Layer 5 of a small transformer language model trained on English Wikipedia (15 layers, counted from 0, width 96).
A neuron adds its activation times its output weights to the MLP's output. To switch it off is to set its activation to zero at one token and run the rest of the model.

Output weights of the MLP neurons that the questions are about. A number n stands for (n - 128) times 0.0036.
n38: 158, 81, 132, 56, 171, 167, 65, 123, 66, 151, 86, 120, 143, 141, 134, 158, 142, 123, 132, 108, 199, 144, 147, 136, 61, 112, 184, 118, 166, 124, 119, 119, 146, 125, 128, 187, 145, 151, 95, 115, 162, 117, 84, 162, 113, 42, 153, 154, 153, 52, 156, 140, 119, 122, 107, 117, 146, 132, 89, 181, 56, 121, 84, 120, 112, 137, 200, 158, 139, 107, 116, 94, 127, 150, 59, 77, 188, 149, 119, 161, 83, 151, 131, 186, 154, 145, 117, 133, 133, 124, 171, 100, 59, 175, 124, 114
n40: 170, 163, 138, 90, 138, 144, 154, 153, 143, 147, 95, 135, 119, 97, 102, 157, 127, 154, 106, 154, 150, 87, 145, 162, 103, 122, 96, 100, 136, 130, 150, 123, 109, 104, 125, 215, 135, 129, 128, 132, 130, 110, 124, 116, 151, 107, 148, 76, 106, 137, 173, 186, 121, 148, 162, 154, 155, 127, 134, 139, 111, 160, 63, 101, 124, 96, 175, 158, 134, 106, 72, 81, 115, 125, 70, 126, 140, 136, 84, 123, 105, 141, 124, 97, 91, 167, 142, 103, 63, 152, 149, 182, 119, 138, 160, 132
n69: 184, 91, 121, 201, 130, 104, 130, 95, 114, 90, 104, 146, 133, 151, 196, 94, 162, 216, 49, 136, 128, 116, 100, 175, 181, 99, 123, 152, 107, 43, 118, 76, 148, 131, 131, 143, 100, 85, 248, 185, 44, 170, 60, 119, 98, 100, 169, 120, 146, 152, 156, 164, 145, 214, 135, 87, 82, 78, 104, 94, 153, 64, 212, 134, 94, 197, 161, 126, 76, 48, 204, 168, 121, 131, 140, 199, 115, 50, 144, 160, 48, 117, 142, 140, 184, 128, 156, 108, 121, 142, 159, 83, 116, 99, 137, 177
n122: 111, 152, 111, 145, 121, 142, 189, 119, 98, 190, 147, 114, 101, 119, 125, 108, 126, 110, 141, 122, 131, 91, 108, 125, 127, 98, 119, 124, 110, 126, 148, 119, 136, 112, 136, 104, 114, 88, 151, 122, 119, 189, 126, 167, 127, 143, 52, 149, 161, 80, 122, 207, 79, 110, 149, 95, 155, 124, 125, 137, 35, 160, 154, 93, 135, 149, 216, 142, 114, 90, 100, 137, 177, 137, 110, 123, 134, 74, 219, 133, 145, 82, 94, 98, 114, 153, 103, 189, 110, 177, 188, 93, 101, 157, 132, 142
n142: 142, 162, 166, 91, 120, 160, 133, 136, 110, 100, 124, 127, 158, 68, 130, 203, 185, 154, 192, 177, 121, 114, 98, 159, 70, 151, 135, 143, 107, 147, 147, 91, 176, 101, 88, 141, 88, 115, 165, 135, 107, 126, 36, 133, 122, 183, 135, 170, 108, 79, 168, 160, 148, 111, 136, 145, 174, 162, 137, 102, 98, 80, 112, 116, 131, 103, 130, 131, 172, 127, 90, 114, 104, 134, 96, 118, 120, 119, 104, 105, 137, 50, 99, 133, 148, 225, 104, 130, 85, 102, 113, 139, 144, 134, 114, 114
n211: 117, 138, 66, 162, 96, 103, 97, 125, 162, 91, 162, 129, 129, 92, 154, 140, 149, 165, 159, 137, 104, 142, 140, 204, 172, 117, 136, 147, 148, 82, 88, 172, 166, 97, 107, 144, 114, 118, 70, 103, 155, 124, 136, 105, 81, 157, 125, 147, 119, 143, 156, 98, 110, 135, 153, 152, 76, 121, 172, 136, 130, 121, 99, 114, 113, 54, 202, 101, 143, 111, 122, 92, 94, 166, 106, 122, 177, 156, 65, 97, 103, 85, 90, 156, 132, 200, 103, 189, 147, 147, 164, 140, 139, 100, 164, 153
n270: 121, 177, 132, 130, 118, 108, 151, 117, 132, 80, 145, 147, 89, 106, 152, 143, 114, 80, 130, 151, 137, 93, 149, 90, 138, 149, 101, 81, 110, 134, 150, 120, 168, 147, 93, 213, 145, 118, 125, 124, 125, 144, 118, 91, 176, 38, 129, 135, 143, 121, 165, 163, 83, 160, 129, 168, 120, 125, 181, 113, 86, 133, 105, 162, 159, 114, 79, 159, 118, 149, 87, 61, 118, 167, 107, 171, 142, 130, 119, 87, 150, 109, 188, 177, 84, 124, 118, 123, 197, 154, 135, 113, 155, 133, 108, 125
n303: 107, 148, 159, 118, 127, 160, 184, 133, 95, 95, 139, 87, 153, 85, 135, 122, 167, 156, 149, 202, 146, 143, 216, 85, 178, 137, 173, 103, 164, 78, 74, 169, 152, 56, 132, 138, 124, 140, 134, 135, 125, 150, 120, 70, 146, 181, 132, 164, 145, 156, 97, 130, 133, 170, 162, 130, 84, 157, 87, 62, 121, 101, 57, 74, 62, 139, 183, 167, 105, 133, 94, 80, 90, 168, 110, 129, 91, 184, 110, 140, 100, 84, 176, 144, 131, 146, 150, 93, 101, 139, 85, 10, 62, 158, 147, 199
n325: 147, 134, 129, 83, 100, 164, 158, 121, 119, 158, 115, 100, 134, 104, 95, 60, 162, 124, 135, 114, 146, 141, 175, 121, 178, 187, 128, 81, 159, 130, 129, 172, 151, 114, 92, 157, 130, 120, 81, 169, 124, 163, 76, 121, 131, 118, 119, 135, 94, 116, 128, 157, 92, 121, 89, 96, 123, 127, 119, 113, 72, 156, 136, 145, 123, 82, 128, 133, 150, 135, 105, 151, 141, 127, 129, 86, 76, 124, 146, 118, 192, 122, 128, 161, 170, 139, 178, 94, 145, 188, 73, 130, 151, 117, 141, 133
n373: 162, 199, 153, 138, 64, 131, 103, 127, 166, 158, 118, 118, 107, 118, 116, 194, 143, 151, 153, 157, 198, 162, 42, 117, 48, 131, 128, 139, 81, 173, 156, 134, 105, 94, 134, 162, 143, 163, 213, 141, 128, 167, 110, 123, 81, 114, 150, 142, 129, 146, 123, 101, 147, 146, 103, 176, 184, 139, 135, 63, 171, 100, 122, 117, 141, 117, 137, 123, 133, 141, 75, 85, 196, 129, 98, 91, 82, 122, 107, 180, 97, 83, 150, 86, 134, 145, 140, 130, 106, 84, 78, 81, 134, 169, 143, 120
n381: 137, 102, 54, 164, 177, 152, 127, 97, 119, 107, 108, 99, 172, 145, 128, 128, 177, 97, 115, 150, 123, 132, 150, 84, 125, 40, 140, 137, 158, 96, 139, 91, 139, 151, 61, 117, 141, 94, 118, 160, 117, 96, 152, 172, 63, 150, 117, 138, 194, 159, 161, 128, 113, 92, 167, 138, 104, 123, 97, 151, 131, 171, 149, 105, 118, 93, 159, 138, 73, 190, 155, 133, 101, 83, 111, 176, 147, 107, 128, 146, 127, 89, 136, 83, 187, 135, 98, 194, 124, 121, 120, 89, 135, 92, 142, 177

Each question names a token from some text and the token that comes next. It shows the activations a of the neurons there, in the order above. A number n stands for (n - 128) times 0.17.

Then comes g, the gradient of the next token's log-probability with respect to the MLP's output, scaled to length 1. A neuron's effect is roughly proportional to its activation times (output weights . g). A number n stands for (n - 128) times 0.003.

",", then " Rock"
a: 128, 128, 212, 128, 128, 148, 128, 128, 128, 128, 128
g: 159, 126, 201, 159, 57, 181, 62, 117, 101, 179, 144, 141, 105, 99, 140, 113, 182, 134, 96, 65, 123, 168, 99, 79, 116, 95, 170, 118, 172, 124, 100, 111, 184, 141, 166, 104, 99, 202, 120, 97, 180, 107, 122, 175, 122, 129, 135, 110, 174, 194, 92, 169, 123, 131, 160, 114, 157, 96, 137, 137, 147, 118, 138, 112, 90, 106, 113, 168, 98, 110, 90, 84, 116, 183, 129, 77, 182, 43, 152, 124, 107, 140, 106, 121, 144, 92, 120, 128, 109, 119, 145, 100, 92, 129, 154, 190
Which neuron, switched off, lowers the next token's probability most? n69

" to", then " the"
a: 128, 128, 128, 128, 135, 128, 128, 128, 128, 128, 129
g: 160, 149, 135, 93, 132, 122, 106, 65, 85, 86, 116, 112, 151, 93, 133, 155, 136, 178, 107, 158, 102, 77, 30, 151, 60, 196, 117, 115, 141, 82, 54, 128, 189, 117, 154, 157, 113, 85, 184, 145, 122, 184, 131, 90, 159, 158, 121, 122, 146, 134, 166, 109, 90, 121, 97, 118, 155, 122, 122, 122, 143, 148, 157, 124, 82, 162, 126, 125, 191, 123, 110, 172, 100, 65, 113, 123, 163, 96, 140, 197, 177, 143, 127, 154, 125, 82, 145, 161, 150, 126, 143, 63, 185, 110, 116, 164
Which neuron, switched off, lowers the next token's probability most? n142

" 193", then "0"
a: 128, 129, 128, 128, 128, 128, 128, 154, 128, 128, 132
g: 136, 100, 100, 130, 148, 128, 67, 133, 76, 191, 111, 107, 178, 101, 117, 107, 121, 195, 128, 154, 144, 133, 88, 132, 121, 122, 170, 123, 173, 221, 144, 147, 142, 159, 110, 116, 148, 144, 154, 115, 116, 151, 70, 99, 159, 91, 92, 145, 94, 163, 193, 124, 101, 97, 60, 80, 127, 81, 83, 150, 174, 204, 147, 136, 138, 134, 113, 188, 138, 163, 82, 59, 65, 103, 135, 154, 154, 169, 140, 149, 72, 102, 135, 104, 127, 154, 138, 164, 120, 137, 70, 91, 109, 133, 116, 164
Which neuron, switched off, lowers the next token's probability most? n303

" s", then "enior"
a: 128, 128, 128, 146, 130, 128, 128, 128, 128, 128, 128
g: 121, 180, 136, 97, 72, 149, 89, 163, 72, 133, 156, 141, 96, 126, 141, 183, 118, 183, 139, 150, 148, 113, 114, 170, 148, 98, 53, 162, 137, 159, 85, 169, 92, 180, 126, 127, 193, 59, 95, 168, 176, 177, 127, 47, 151, 69, 115, 159, 98, 96, 169, 115, 151, 104, 106, 72, 129, 117, 145, 138, 119, 119, 96, 150, 171, 180, 108, 119, 131, 116, 151, 147, 146, 96, 145, 202, 155, 124, 94, 175, 106, 127, 119, 137, 104, 113, 175, 134, 119, 92, 114, 141, 115, 115, 57, 77
Which neuron, switched off, raises the next token's probability most? n122

" his", then " ne"
a: 128, 128, 128, 128, 128, 128, 144, 128, 128, 128, 128
g: 119, 120, 84, 192, 68, 89, 171, 184, 120, 116, 118, 165, 43, 184, 159, 146, 92, 92, 105, 130, 105, 145, 114, 123, 111, 124, 165, 134, 120, 207, 149, 155, 117, 78, 62, 83, 140, 87, 65, 118, 98, 114, 131, 174, 155, 141, 102, 119, 82, 72, 133, 124, 157, 152, 136, 165, 144, 148, 128, 144, 108, 137, 170, 137, 134, 151, 43, 86, 103, 147, 136, 97, 158, 125, 147, 92, 207, 170, 146, 132, 114, 92, 162, 127, 107, 103, 178, 178, 162, 134, 178, 141, 134, 87, 125, 121
Which neuron, switched off, lowers the next token's probability most? n270

" T", then "amp"
a: 128, 138, 128, 128, 128, 128, 128, 128, 128, 128, 128
g: 114, 133, 177, 132, 132, 92, 144, 113, 155, 120, 138, 81, 107, 124, 92, 108, 168, 153, 165, 159, 89, 140, 117, 107, 159, 133, 47, 151, 185, 141, 130, 141, 96, 170, 153, 119, 82, 135, 159, 161, 112, 176, 127, 109, 131, 99, 111, 196, 146, 92, 124, 129, 191, 155, 134, 143, 72, 178, 31, 97, 114, 96, 107, 129, 159, 162, 176, 161, 153, 106, 67, 138, 103, 104, 134, 178, 99, 100, 98, 162, 157, 111, 151, 44, 174, 172, 35, 138, 165, 123, 107, 105, 137, 115, 113, 124
Which neuron, switched off, raises the next token's probability most? n40

" an", then " E"
a: 128, 128, 128, 139, 129, 128, 128, 128, 128, 128, 128
g: 164, 111, 152, 134, 133, 164, 60, 60, 145, 147, 170, 109, 89, 175, 191, 102, 174, 164, 136, 71, 135, 89, 93, 123, 108, 82, 101, 121, 132, 121, 68, 111, 124, 125, 113, 122, 59, 86, 169, 109, 157, 168, 129, 117, 122, 118, 126, 104, 215, 170, 173, 167, 99, 169, 107, 169, 101, 54, 113, 173, 135, 96, 172, 105, 169, 167, 148, 170, 87, 102, 94, 161, 101, 125, 134, 140, 134, 124, 125, 148, 191, 116, 156, 128, 119, 141, 110, 153, 134, 38, 119, 127, 164, 155, 100, 109
Which neuron, switched off, lowers the next token's probability most? n122

"aster", then "m"
a: 128, 128, 131, 128, 128, 128, 128, 128, 128, 128, 128
g: 108, 193, 105, 95, 146, 163, 88, 149, 79, 180, 71, 161, 66, 177, 144, 141, 103, 86, 154, 151, 157, 120, 147, 79, 151, 111, 95, 122, 95, 195, 157, 194, 141, 183, 115, 122, 87, 89, 178, 131, 126, 91, 162, 181, 125, 96, 157, 161, 100, 153, 143, 82, 124, 160, 134, 136, 118, 65, 127, 144, 100, 124, 179, 149, 144, 98, 44, 85, 148, 187, 94, 118, 141, 95, 127, 141, 96, 109, 96, 161, 108, 113, 138, 117, 110, 120, 119, 169, 151, 144, 74, 104, 186, 161, 142, 79
Which neuron, switched off, raises the next token's probability most? n69

"9,", then " during"
a: 128, 128, 155, 128, 128, 128, 128, 128, 128, 134, 128
g: 141, 153, 112, 127, 154, 125, 164, 86, 158, 121, 162, 96, 138, 156, 99, 138, 92, 70, 114, 141, 127, 141, 104, 181, 181, 191, 131, 184, 86, 87, 126, 130, 153, 128, 150, 159, 136, 118, 114, 112, 82, 120, 117, 83, 147, 201, 197, 120, 147, 87, 88, 93, 131, 95, 170, 92, 106, 171, 137, 76, 185, 133, 69, 105, 177, 153, 95, 135, 176, 115, 166, 151, 150, 125, 75, 100, 76, 105, 135, 142, 89, 150, 158, 161, 143, 62, 156, 122, 68, 112, 174, 166, 144, 48, 98, 122
Which neuron, switched off, lowers the next token's probability most? n69

" first", then "-"
a: 132, 128, 128, 128, 128, 128, 128, 128, 136, 128, 128
g: 109, 115, 102, 116, 107, 172, 143, 133, 150, 74, 98, 127, 145, 156, 136, 100, 60, 159, 151, 198, 104, 154, 160, 104, 173, 151, 146, 98, 135, 131, 89, 123, 158, 197, 91, 149, 136, 140, 86, 183, 114, 129, 80, 86, 121, 102, 98, 148, 96, 72, 137, 97, 141, 62, 143, 140, 81, 154, 159, 144, 159, 68, 116, 108, 124, 138, 215, 93, 174, 177, 190, 121, 179, 139, 101, 117, 69, 86, 171, 136, 97, 90, 143, 141, 106, 145, 124, 126, 63, 109, 120, 158, 195, 168, 119, 143
Which neuron, switched off, lowers the next token's probability most? n325

"ice,", then " with"
a: 128, 128, 140, 128, 128, 129, 128, 128, 128, 151, 128
g: 157, 160, 130, 126, 113, 115, 180, 147, 148, 155, 135, 175, 39, 146, 110, 181, 79, 152, 144, 157, 82, 116, 103, 167, 187, 160, 132, 152, 102, 100, 101, 110, 128, 69, 125, 123, 175, 176, 139, 93, 51, 138, 135, 97, 135, 164, 80, 104, 99, 118, 72, 114, 123, 109, 136, 126, 138, 177, 101, 144, 170, 126, 136, 109, 187, 143, 98, 72, 130, 73, 182, 38, 198, 130, 111, 143, 115, 131, 81, 138, 162, 125, 135, 110, 134, 118, 106, 131, 83, 123, 95, 175, 109, 173, 187, 160
Which neuron, switched off, lowers the next token's probability most? n373